Layer 7 of a small transformer language model trained on English Wikipedia (10 layers, counted from 0, width 64).
A neuron's activation on a vector x is GELU(weights . x), where the dot is the dot product.
The model reads these tokens: " " "2" "023" "–" "24" " season" ", V" "el" "en" "o" " pro" "ceeded" " to" " set" " career" " high" "s in" " go" "als" " (" "12" ")," " ass" "ists" " (" "16" ")," " and" " points" " (" "28" ")."

The vector x that enters this layer's MLP at each token. A number n stands for (n - 500) times 0.0067.
0 " ": 444,400,416,355,552,284,438,419,443,542,333,557,607,611,438,665,703,385,617,455,602,495,382,477,425,335,289,598,299,274,474,577,494,518,675,433,495,537,131,688,449,649,396,664,450,430,542,304,665,546,220,480,450,316,579,576,362,455,527,642,439,449,519,229
1 "2": 503,520,560,416,435,380,469,391,524,758,370,681,563,486,399,542,626,581,587,425,550,549,213,580,519,290,336,553,376,517,406,585,484,632,682,498,542,617,212,771,505,526,444,605,564,342,738,290,587,530,221,552,437,240,506,736,303,584,441,485,555,414,417,355
2 "023": 500,387,551,489,422,358,473,376,499,497,478,631,545,551,383,636,616,482,665,448,540,527,379,477,365,220,427,665,430,403,331,438,489,535,750,594,532,562,214,909,490,543,548,600,477,317,760,220,438,454,425,597,425,305,605,575,330,543,579,482,617,453,283,331
3 "–": 429,340,551,399,658,461,508,486,383,602,580,539,508,649,449,543,624,516,568,377,548,552,349,445,402,298,490,619,411,357,507,529,572,561,696,510,530,531,235,687,515,728,456,761,509,331,712,187,447,645,361,576,448,176,671,540,288,379,598,602,483,529,242,367
4 "24": 515,268,535,444,362,299,476,477,484,636,404,633,492,631,427,586,541,652,474,396,450,575,292,501,358,315,427,552,493,488,465,556,495,515,749,702,462,565,179,812,650,507,480,602,591,327,681,352,500,443,326,577,431,220,574,590,266,537,495,569,534,569,280,335
5 " season": 636,335,484,580,526,381,425,664,417,569,445,660,492,560,358,635,670,570,664,317,568,654,409,454,349,321,443,557,548,346,456,519,518,481,718,579,501,387,205,775,625,661,499,652,486,427,696,325,409,615,580,597,395,258,625,478,252,436,660,423,552,397,290,323
6 ", V": 465,494,259,416,751,508,331,719,291,430,372,508,547,290,425,428,647,403,511,370,486,379,362,430,430,123,302,387,350,481,478,562,485,620,601,570,306,515,157,630,552,555,629,514,410,563,719,492,483,559,372,573,484,524,731,512,306,492,509,534,638,561,339,494
7 "el": 598,374,199,509,677,437,489,657,528,608,350,644,603,511,393,476,524,518,385,411,589,450,312,672,522,426,390,562,501,542,627,637,693,668,453,462,443,441,180,756,557,686,672,557,297,440,667,477,374,484,267,279,315,610,746,580,416,469,357,607,632,558,433,390
8 "en": 499,341,530,489,503,429,552,482,450,530,488,539,756,563,397,465,432,472,539,360,404,537,474,550,357,394,281,606,374,435,647,607,629,577,688,578,561,448,28,614,616,615,606,619,433,376,758,364,349,527,367,444,435,601,680,653,285,497,621,548,596,577,315,356
9 "o": 482,324,505,424,536,459,490,469,454,651,423,481,770,534,477,485,535,518,636,338,400,617,488,517,366,267,356,588,345,447,666,603,569,538,732,519,560,375,83,679,603,621,606,635,461,340,633,316,399,542,463,559,540,434,594,649,178,433,541,498,617,552,347,316
10 " pro": 684,419,429,450,483,496,428,669,288,692,390,526,751,563,496,492,634,641,475,470,675,530,266,631,475,445,259,420,553,552,377,496,346,439,610,264,601,459,252,681,654,690,363,629,509,385,747,327,453,492,265,601,448,650,530,658,296,420,567,383,644,462,300,506
11 "ceeded": 598,273,511,478,507,396,522,580,508,836,442,728,711,566,348,702,672,258,468,443,503,598,306,531,454,271,394,478,591,457,486,682,324,472,680,435,719,381,286,832,591,509,450,567,415,399,592,472,438,443,468,345,402,553,463,500,390,539,731,492,650,451,365,392
12 " to": 513,427,431,458,693,448,332,671,496,683,366,544,600,603,478,434,614,547,255,503,518,626,314,513,390,344,497,465,430,404,363,549,426,339,764,346,617,578,135,731,648,523,387,708,359,356,667,452,440,526,630,361,493,395,603,493,445,501,687,481,543,344,248,508
13 " set": 600,380,407,525,543,391,339,710,557,680,452,734,610,506,413,520,622,499,440,381,673,535,195,360,420,335,469,476,597,467,524,667,289,457,682,593,592,450,259,830,550,511,368,553,327,469,830,543,342,616,447,369,455,443,507,451,295,476,725,550,525,475,496,295
14 " career": 618,352,510,429,520,293,290,707,502,542,510,614,569,537,407,502,578,405,542,426,622,709,238,466,423,254,369,537,579,471,353,669,438,470,722,457,466,490,255,776,756,617,380,679,430,415,691,497,317,596,572,561,532,452,534,565,300,525,644,528,484,354,252,371
15 " high": 568,357,470,643,563,372,224,699,617,465,598,598,650,679,498,500,597,487,472,337,768,597,330,548,475,217,323,574,626,414,428,589,406,556,715,440,512,540,342,782,705,621,356,649,390,467,789,398,388,572,426,467,546,525,482,537,376,576,728,512,533,382,327,381
16 "s in": 496,376,487,479,603,478,126,776,511,663,426,553,603,530,501,544,601,522,337,408,633,752,331,572,433,394,310,440,525,378,441,527,482,485,794,550,703,572,269,809,575,566,439,731,410,353,707,482,479,436,445,372,508,446,659,504,417,506,692,427,537,384,349,532
17 " go": 550,277,529,554,552,340,275,776,514,568,616,672,603,483,453,401,528,489,592,482,617,564,308,458,427,238,343,483,475,369,559,811,352,394,480,592,698,524,335,840,713,609,350,673,400,392,654,412,481,541,531,354,495,369,531,475,260,556,648,395,541,364,536,306
18 "als": 570,432,610,584,523,348,362,781,479,549,521,716,498,555,494,559,627,438,534,203,707,492,351,466,516,274,401,542,565,353,599,753,491,454,614,561,617,412,191,787,632,567,451,624,542,389,665,492,273,507,410,502,589,451,590,526,352,412,664,552,638,362,300,325
19 " (": 540,300,337,519,704,520,478,587,318,664,471,529,395,643,406,580,553,486,453,242,745,466,405,567,351,402,317,742,330,467,480,631,472,423,658,492,498,541,333,864,641,691,319,742,492,391,615,444,527,609,462,547,548,184,681,383,402,443,616,394,558,404,409,441
20 "12": 545,395,480,489,461,255,419,610,576,641,623,764,418,641,441,473,495,480,475,344,544,506,247,526,487,300,291,516,481,539,377,673,399,473,723,583,560,598,187,871,593,301,523,697,554,350,590,525,529,482,435,593,572,305,551,564,268,682,524,519,410,608,406,530
21 "),": 383,390,430,469,673,473,347,582,488,574,506,514,652,644,386,467,724,366,422,341,494,655,372,541,418,260,370,485,539,381,430,701,485,568,866,588,655,536,208,878,595,608,466,657,436,482,551,384,362,553,553,516,531,311,616,501,387,624,473,669,563,447,418,456
22 " ass": 486,453,672,410,638,458,429,660,519,566,493,568,787,568,416,577,575,487,590,567,558,532,196,624,567,275,284,540,526,381,502,749,340,408,506,275,502,562,277,908,596,604,385,556,520,517,787,379,386,613,398,342,497,358,475,671,341,369,514,553,552,370,547,361
23 "ists": 452,449,644,475,530,335,378,584,398,651,436,725,671,528,424,447,627,360,574,446,672,647,292,461,382,274,346,451,603,385,536,705,478,379,710,512,681,412,186,808,627,446,506,617,519,356,654,474,244,620,477,483,473,441,578,497,413,472,629,575,556,367,370,296
24 " (": 438,250,364,459,551,588,514,512,220,683,434,520,361,716,391,515,538,582,472,256,668,490,401,584,371,401,203,675,348,486,507,558,427,461,691,471,531,522,336,828,695,568,339,705,392,364,666,401,556,640,468,642,534,253,650,329,406,453,592,402,593,436,429,396
25 "16": 508,432,430,413,487,215,417,590,534,623,646,729,422,531,448,560,502,435,554,369,518,407,284,472,440,270,275,527,495,462,380,626,376,448,807,568,588,614,288,866,664,377,611,715,492,350,629,423,377,456,452,476,465,262,624,643,430,635,515,535,480,648,354,513
26 "),": 344,361,472,465,676,448,356,567,480,587,508,539,685,569,430,450,707,372,477,365,486,643,291,621,430,301,286,546,582,380,388,702,402,565,898,556,636,533,262,848,508,577,463,664,512,523,554,429,375,576,594,481,520,290,623,567,386,603,406,628,497,459,398,445
27 " and": 283,351,415,517,680,376,352,635,520,681,450,555,740,499,440,471,635,455,354,393,556,557,369,440,440,332,303,501,476,357,395,690,599,553,836,465,527,585,191,784,559,505,518,691,478,389,628,449,323,480,684,458,548,364,705,462,537,669,441,662,473,508,422,504
28 " points": 606,390,618,589,556,367,416,663,449,529,523,707,557,536,286,558,601,544,711,358,649,601,329,450,441,350,429,526,665,365,511,750,411,393,644,485,597,499,153,833,606,489,498,661,663,306,702,437,272,672,456,504,594,419,521,533,450,456,547,506,569,385,357,316
29 " (": 421,230,393,383,534,590,490,588,289,671,477,518,359,721,442,545,553,615,485,199,662,500,421,575,443,407,197,638,357,522,485,612,483,494,693,503,509,482,375,848,695,532,400,701,424,398,613,335,580,608,473,658,580,283,721,252,420,441,528,409,630,477,478,382
30 "28": 503,403,422,474,383,218,458,598,495,606,601,698,457,576,469,562,487,432,601,354,515,364,306,439,456,295,266,551,485,461,352,618,378,464,808,591,569,625,307,900,694,406,577,707,509,319,569,421,372,435,458,451,458,243,624,612,437,592,482,512,435,579,302,503
31 ").": 387,418,446,529,690,431,354,634,410,611,489,597,461,695,523,652,688,365,473,456,428,547,408,548,505,392,490,532,492,361,292,704,474,471,875,539,493,492,305,785,550,576,418,713,395,457,433,364,278,612,571,698,514,192,763,495,532,546,472,663,555,590,339,423

Each question shows the input weights of one neuron of the MLP. A number n stands for (n - 500) times 0.0046.

n108: 357,534,427,481,401,581,504,348,576,559,503,307,441,552,453,516,519,528,659,484,615,539,559,529,477,494,456,636,611,381,550,520,485,627,616,649,652,377,360,312,471,426,540,433,445,484,393,569,488,529,791,382,506,607,591,510,364,387,504,620,377,469,332,428
On which token does it fire most, and how strongly? 9 "o", at about 4.2

n212: 275,192,476,499,236,559,387,558,395,671,535,338,434,372,541,569,430,502,265,489,724,443,482,536,542,562,609,631,736,340,621,394,600,517,250,594,532,643,708,325,314,745,572,618,592,403,841,512,505,488,693,393,621,545,532,572,318,619,369,534,410,303,636,505
Its two highest activations, in order, are on tokens 16 "s in", 17 " go"

n98: 400,604,397,638,437,508,503,469,784,476,611,372,477,292,608,331,686,671,436,461,549,330,579,648,680,412,724,460,558,412,566,547,488,644,609,358,423,690,659,601,389,510,591,416,408,567,765,398,449,572,537,414,417,599,433,482,389,521,465,628,476,275,743,350
On which token does it fire most, and how strongly? 15 " high", at about 3.3

n75: 472,677,595,493,414,441,514,421,709,335,654,437,471,467,544,584,646,540,449,419,294,472,555,619,715,342,604,548,648,315,566,554,280,426,432,623,484,532,400,560,531,338,541,427,270,454,480,683,613,509,390,492,437,587,422,416,488,345,476,770,647,499,233,408
On which token does it fire most? 18 "als"

n93: 426,662,565,535,611,388,583,498,618,527,525,626,362,397,305,585,447,624,409,778,419,673,621,671,598,580,507,398,575,559,458,526,522,605,566,376,571,581,544,379,597,366,560,336,580,454,693,368,619,439,606,421,638,344,535,502,519,514,594,714,550,540,537,294
On which token does it fire most? 1 "2"

n42: 611,490,542,377,509,447,589,428,605,417,603,572,488,516,537,630,592,549,643,486,328,213,413,574,496,467,504,526,438,449,687,287,504,300,545,414,485,396,301,348,523,318,421,350,590,590,501,706,545,321,562,272,513,524,403,436,384,602,500,571,411,487,482,395
On which token does it fire most? 0 " "

n102: 551,595,557,399,507,571,512,561,484,597,455,377,380,502,493,585,297,432,707,260,522,606,496,534,382,566,503,494,424,598,488,387,541,500,365,350,671,464,384,463,742,515,647,324,488,320,408,645,393,546,655,482,538,463,458,511,721,415,613,440,388,499,357,474
On which token does it fire most, and how strongly? 28 " points", at about 1.5

n125: 402,616,447,559,351,461,617,578,432,284,392,378,307,495,538,412,341,267,559,517,583,626,404,366,529,482,313,503,357,424,553,642,531,526,590,471,636,517,516,460,524,324,586,423,456,423,452,759,437,455,391,323,563,480,474,487,475,595,449,398,436,267,538,596
On which token does it fire most? 30 "28"

n45: 651,588,509,594,469,577,490,480,475,492,780,386,421,517,615,484,503,425,610,697,505,495,312,313,540,416,467,559,676,611,635,452,476,637,617,462,522,440,538,422,562,623,537,581,692,464,727,430,623,455,658,433,426,379,297,359,372,603,403,546,389,617,430,376
On which token does it fire most? 3 "–"

n238: 370,173,536,513,548,575,552,580,468,637,571,505,394,276,563,440,432,591,486,555,418,382,595,576,473,550,571,593,383,457,503,574,514,391,515,458,684,580,623,616,430,576,448,351,538,425,483,473,451,403,429,500,557,547,576,408,605,514,561,501,426,516,658,547
On which token does it fire most, and how strongly? 29 " (", at about 2.4

n162: 690,442,398,242,454,537,368,529,407,428,656,341,567,512,635,509,404,475,483,263,368,542,471,491,542,332,571,279,383,523,383,613,623,499,538,494,618,393,569,532,446,585,499,591,397,296,310,596,541,609,597,455,535,608,479,569,418,374,482,338,397,490,555,496
On which token does it fire most? 9 "o"

n29: 408,494,559,531,306,420,383,491,645,414,226,383,328,365,648,462,484,471,399,529,416,606,454,337,555,609,599,416,604,363,415,476,513,535,526,621,380,544,436,562,584,408,572,506,384,422,585,554,510,307,711,486,445,369,381,506,628,439,520,419,355,227,501,368
On which token does it fire most? 12 " to"

n43: 612,683,494,409,636,402,694,489,604,449,335,261,457,693,474,427,343,488,502,537,471,440,527,384,371,634,392,353,425,697,622,573,499,636,626,698,482,445,765,475,535,480,364,613,273,266,568,531,622,466,483,531,496,518,453,533,590,424,616,393,569,548,584,356
Its two highest activations, in order, are on tokens 24 " (", 29 " ("

n235: 408,481,587,550,621,525,508,563,600,597,622,565,418,486,762,488,486,500,477,537,392,450,627,493,509,386,418,295,606,351,519,517,548,450,456,511,591,374,632,517,351,481,391,404,410,571,653,497,405,408,416,595,646,488,378,456,442,568,431,623,489,440,545,685
On which token does it fire most, and how strongly? 18 "als", at about 0.18

n231: 681,507,556,433,621,433,623,471,602,380,584,581,338,272,557,600,576,335,530,413,643,361,580,460,527,650,571,745,599,540,411,394,510,511,620,533,596,521,495,556,451,379,669,518,336,523,305,603,487,398,597,500,564,347,408,611,246,471,608,387,269,657,504,648
On which token does it fire most, and how strongly? 25 "16", at about 4.7

n357: 546,552,655,550,466,496,546,566,635,231,626,297,464,390,455,461,456,376,726,419,433,467,513,388,561,443,627,553,592,619,315,448,442,577,524,422,345,421,407,456,512,609,647,571,477,365,530,675,454,688,489,542,471,591,450,336,333,472,395,282,570,305,456,555
On which token does it fire most, and how strongly? 14 " career", at about 3.1

n312: 613,516,634,544,376,289,603,410,613,428,678,658,600,616,376,524,596,277,356,618,327,521,696,585,417,573,474,509,488,392,537,671,612,723,331,507,407,462,633,528,428,568,529,491,110,586,622,562,563,431,287,377,311,516,488,564,596,552,536,527,384,547,445,408
On which token does it fire most, and how strongly? 7 "el", at about 5.8

n244: 368,614,501,585,711,474,499,516,465,565,626,288,502,420,620,610,466,455,532,241,470,450,632,440,336,432,712,447,485,583,440,333,324,665,465,402,382,272,667,523,483,542,462,659,361,466,616,555,642,621,569,400,405,521,596,451,550,506,514,303,739,572,568,490
On which three tokens does it fire most, strongest first? 6 ", V", 19 " (", 29 " ("

n200: 614,451,526,652,341,738,545,63,447,517,657,545,367,520,416,385,368,433,487,671,565,276,671,582,433,448,485,679,466,570,414,596,532,418,437,318,530,440,430,459,467,575,407,523,274,569,704,333,656,539,643,501,533,484,589,561,668,576,608,502,565,403,692,485
On which three tokens does it fire most, strongest first? 24 " (", 19 " (", 29 " ("

n35: 616,489,485,434,579,678,644,456,517,447,526,587,458,350,616,421,530,442,496,558,511,363,636,662,659,641,419,562,495,477,595,466,662,571,326,550,644,460,567,563,498,599,322,619,575,395,481,362,365,605,699,619,532,433,624,364,535,426,358,639,521,510,452,632
On which token does it fire most? 29 " ("

n164: 592,443,352,477,487,389,532,392,497,473,526,568,493,401,487,304,555,289,525,356,494,702,337,501,699,679,638,642,472,295,626,461,412,536,623,297,679,473,555,436,595,336,409,518,482,547,421,637,785,335,488,457,709,659,569,291,451,547,497,504,549,643,465,319
On which token does it fire most? 11 "ceeded"

n367: 717,333,361,564,483,419,522,424,388,392,393,654,558,400,534,553,341,349,326,601,687,677,285,289,497,545,670,325,401,248,497,380,588,483,650,571,587,472,446,394,313,479,264,336,466,548,301,330,303,650,603,424,543,463,468,534,631,544,523,314,492,480,707,663
On which token does it fire most, and how strongly? 13 " set", at about 2.5

n249: 606,494,472,276,426,516,605,283,533,505,589,561,450,505,470,655,431,543,562,648,466,427,507,540,316,485,512,583,463,399,374,441,665,472,490,451,206,592,414,493,397,477,519,433,336,713,469,460,367,444,602,563,376,600,416,338,469,452,617,558,712,327,531,413
On which three tokens does it fire most, strongest first? 2 "023", 0 " ", 5 " season"

n251: 566,526,363,474,468,388,661,395,487,440,442,474,696,654,626,368,619,554,377,690,548,408,548,448,556,513,689,579,486,671,148,582,641,600,452,514,510,769,536,508,548,551,384,313,563,518,475,426,486,604,554,317,459,436,672,488,551,653,424,416,501,403,581,556
On which token does it fire most, and how strongly? 27 " and", at about 1.1

n228: 433,684,688,349,355,469,588,457,478,561,513,294,345,510,450,561,380,520,526,700,526,678,430,451,496,424,696,411,613,539,393,612,425,681,414,548,616,383,319,583,363,414,723,474,407,237,509,552,505,639,389,312,471,529,456,610,479,333,542,740,458,525,378,531
Its two highest activations, in order, are on tokens 23 "ists", 1 "2"

n8: 325,582,487,344,517,310,448,571,324,463,764,410,548,546,317,429,281,567,542,463,326,460,562,363,438,489,468,551,446,609,390,509,514,598,548,649,564,556,492,484,440,481,557,585,377,532,339,639,529,401,661,280,483,535,453,455,643,409,303,518,687,480,445,326
On which token does it fire most? 30 "28"

n224: 470,382,491,688,521,588,539,402,668,424,442,441,538,540,572,570,502,407,607,512,375,495,306,407,395,580,617,506,518,577,640,355,597,721,597,651,699,564,692,643,593,422,462,484,530,580,354,466,340,525,669,468,570,603,507,474,480,401,569,465,453,425,550,384
On which token does it fire most? 21 "),"

n355: 667,409,633,609,516,633,453,452,544,567,589,678,391,321,582,523,307,454,493,550,579,536,572,597,576,573,505,519,467,573,304,419,663,402,494,410,373,477,418,448,527,522,616,592,774,453,515,521,344,616,581,503,502,451,479,359,351,621,626,566,491,548,580,546
On which token does it fire most, and how strongly? 20 "12", at about 2.2

n186: 672,531,575,601,516,345,474,526,493,309,522,450,303,428,496,626,490,444,455,505,588,523,727,666,456,526,488,217,251,532,483,498,499,543,632,346,324,540,630,602,404,413,354,411,485,614,682,530,355,220,500,422,642,563,412,366,539,637,594,508,537,547,444,404
On which token does it fire most, and how strongly? 15 " high", at about 2.1

n79: 462,477,584,793,444,733,697,432,388,463,472,460,619,621,772,459,405,641,515,425,520,677,597,568,549,609,582,436,525,468,442,414,473,571,555,494,566,690,553,374,477,596,413,503,300,559,573,382,431,684,301,529,367,404,594,439,535,282,645,595,420,611,676,556
On which token does it fire most? 3 "–"

n234: 439,540,585,608,648,333,276,408,525,538,673,606,374,493,516,555,313,382,491,423,462,474,398,544,466,544,613,422,295,182,475,413,502,449,193,373,617,268,444,583,419,394,707,507,560,574,536,708,776,602,445,536,670,411,448,642,518,550,574,319,358,458,415,472
On which token does it fire most? 20 "12"

n194: 571,740,639,580,606,509,379,515,528,568,472,558,591,331,542,606,486,316,700,460,390,468,479,682,816,391,425,423,276,366,350,606,453,593,408,381,707,456,599,589,606,560,571,492,586,465,406,520,739,664,404,373,303,530,504,313,508,490,525,522,312,562,659,365
On which three tokens does it fire most, strongest first? 22 " ass", 0 " ", 17 " go"

n22: 432,323,487,393,564,452,412,562,532,552,394,431,598,254,535,565,304,564,497,555,564,542,620,548,659,510,512,504,490,431,413,351,363,526,400,561,722,443,418,302,593,464,524,438,445,458,500,487,426,505,284,436,603,331,299,616,555,488,532,629,581,317,768,512
On which token does it fire most? 22 " ass"

n183: 451,413,638,491,551,546,509,477,458,493,377,298,376,487,421,465,810,331,673,365,431,477,414,390,326,631,432,393,729,550,517,371,579,547,405,615,649,310,496,453,489,691,554,391,429,638,432,481,433,372,443,350,570,515,511,391,390,582,418,537,464,351,556,535
On which token does it fire most, and how strongly? 21 "),", at about 2.3

n73: 513,382,333,558,627,393,642,533,443,520,429,632,256,399,391,483,464,629,453,669,393,553,559,411,585,424,572,484,334,279,406,392,350,473,579,559,488,516,487,313,606,514,657,539,329,514,637,535,492,550,569,376,595,608,491,569,557,363,543,628,557,374,439,536
On which token does it fire most? 12 " to"

n255: 495,612,500,697,518,383,504,473,408,439,573,392,387,597,424,504,433,438,469,504,381,563,399,647,808,558,525,609,481,213,564,573,473,525,589,610,518,705,763,545,629,345,470,374,413,546,672,537,558,668,314,480,320,759,228,495,338,457,611,394,349,589,503,453
On which token does it fire most, and how strongly? 15 " high", at about 3.2

n27: 575,444,439,595,424,662,615,189,317,670,449,484,378,594,475,500,607,453,421,415,544,398,380,707,719,365,540,675,442,593,435,384,569,517,399,750,655,516,553,502,604,511,481,470,401,622,422,382,612,436,642,354,518,480,462,467,440,377,689,519,359,292,510,587
On which token does it fire most, and how strongly? 24 " (", at about 5.6

n28: 476,362,519,350,451,430,249,384,408,479,480,587,483,224,355,527,557,320,574,588,530,375,434,577,324,310,575,315,560,583,538,571,603,673,410,607,588,359,484,324,492,522,367,320,259,430,393,474,446,579,584,437,702,561,304,600,567,410,294,482,538,521,464,414
On which token does it fire most, and how strongly? 6 ", V", at about 3.7

n377: 428,502,463,586,367,445,460,269,656,369,493,334,501,562,348,411,502,349,618,431,396,620,371,562,553,543,315,612,410,486,429,486,730,636,589,412,589,581,472,477,444,454,477,455,498,459,403,686,511,518,307,481,491,690,443,464,452,487,484,552,444,396,582,434
Its two highest activations, in order, are on tokens 0 " ", 8 "en"

n291: 459,599,593,628,483,290,461,503,516,493,602,271,435,526,510,481,581,425,431,370,556,517,229,426,581,498,765,476,460,421,517,503,657,445,623,555,429,256,487,459,650,503,381,433,461,404,363,665,471,530,439,410,727,411,526,691,598,477,474,502,385,666,423,515
On which token does it fire most, and how strongly? 31 ").", at about 4.1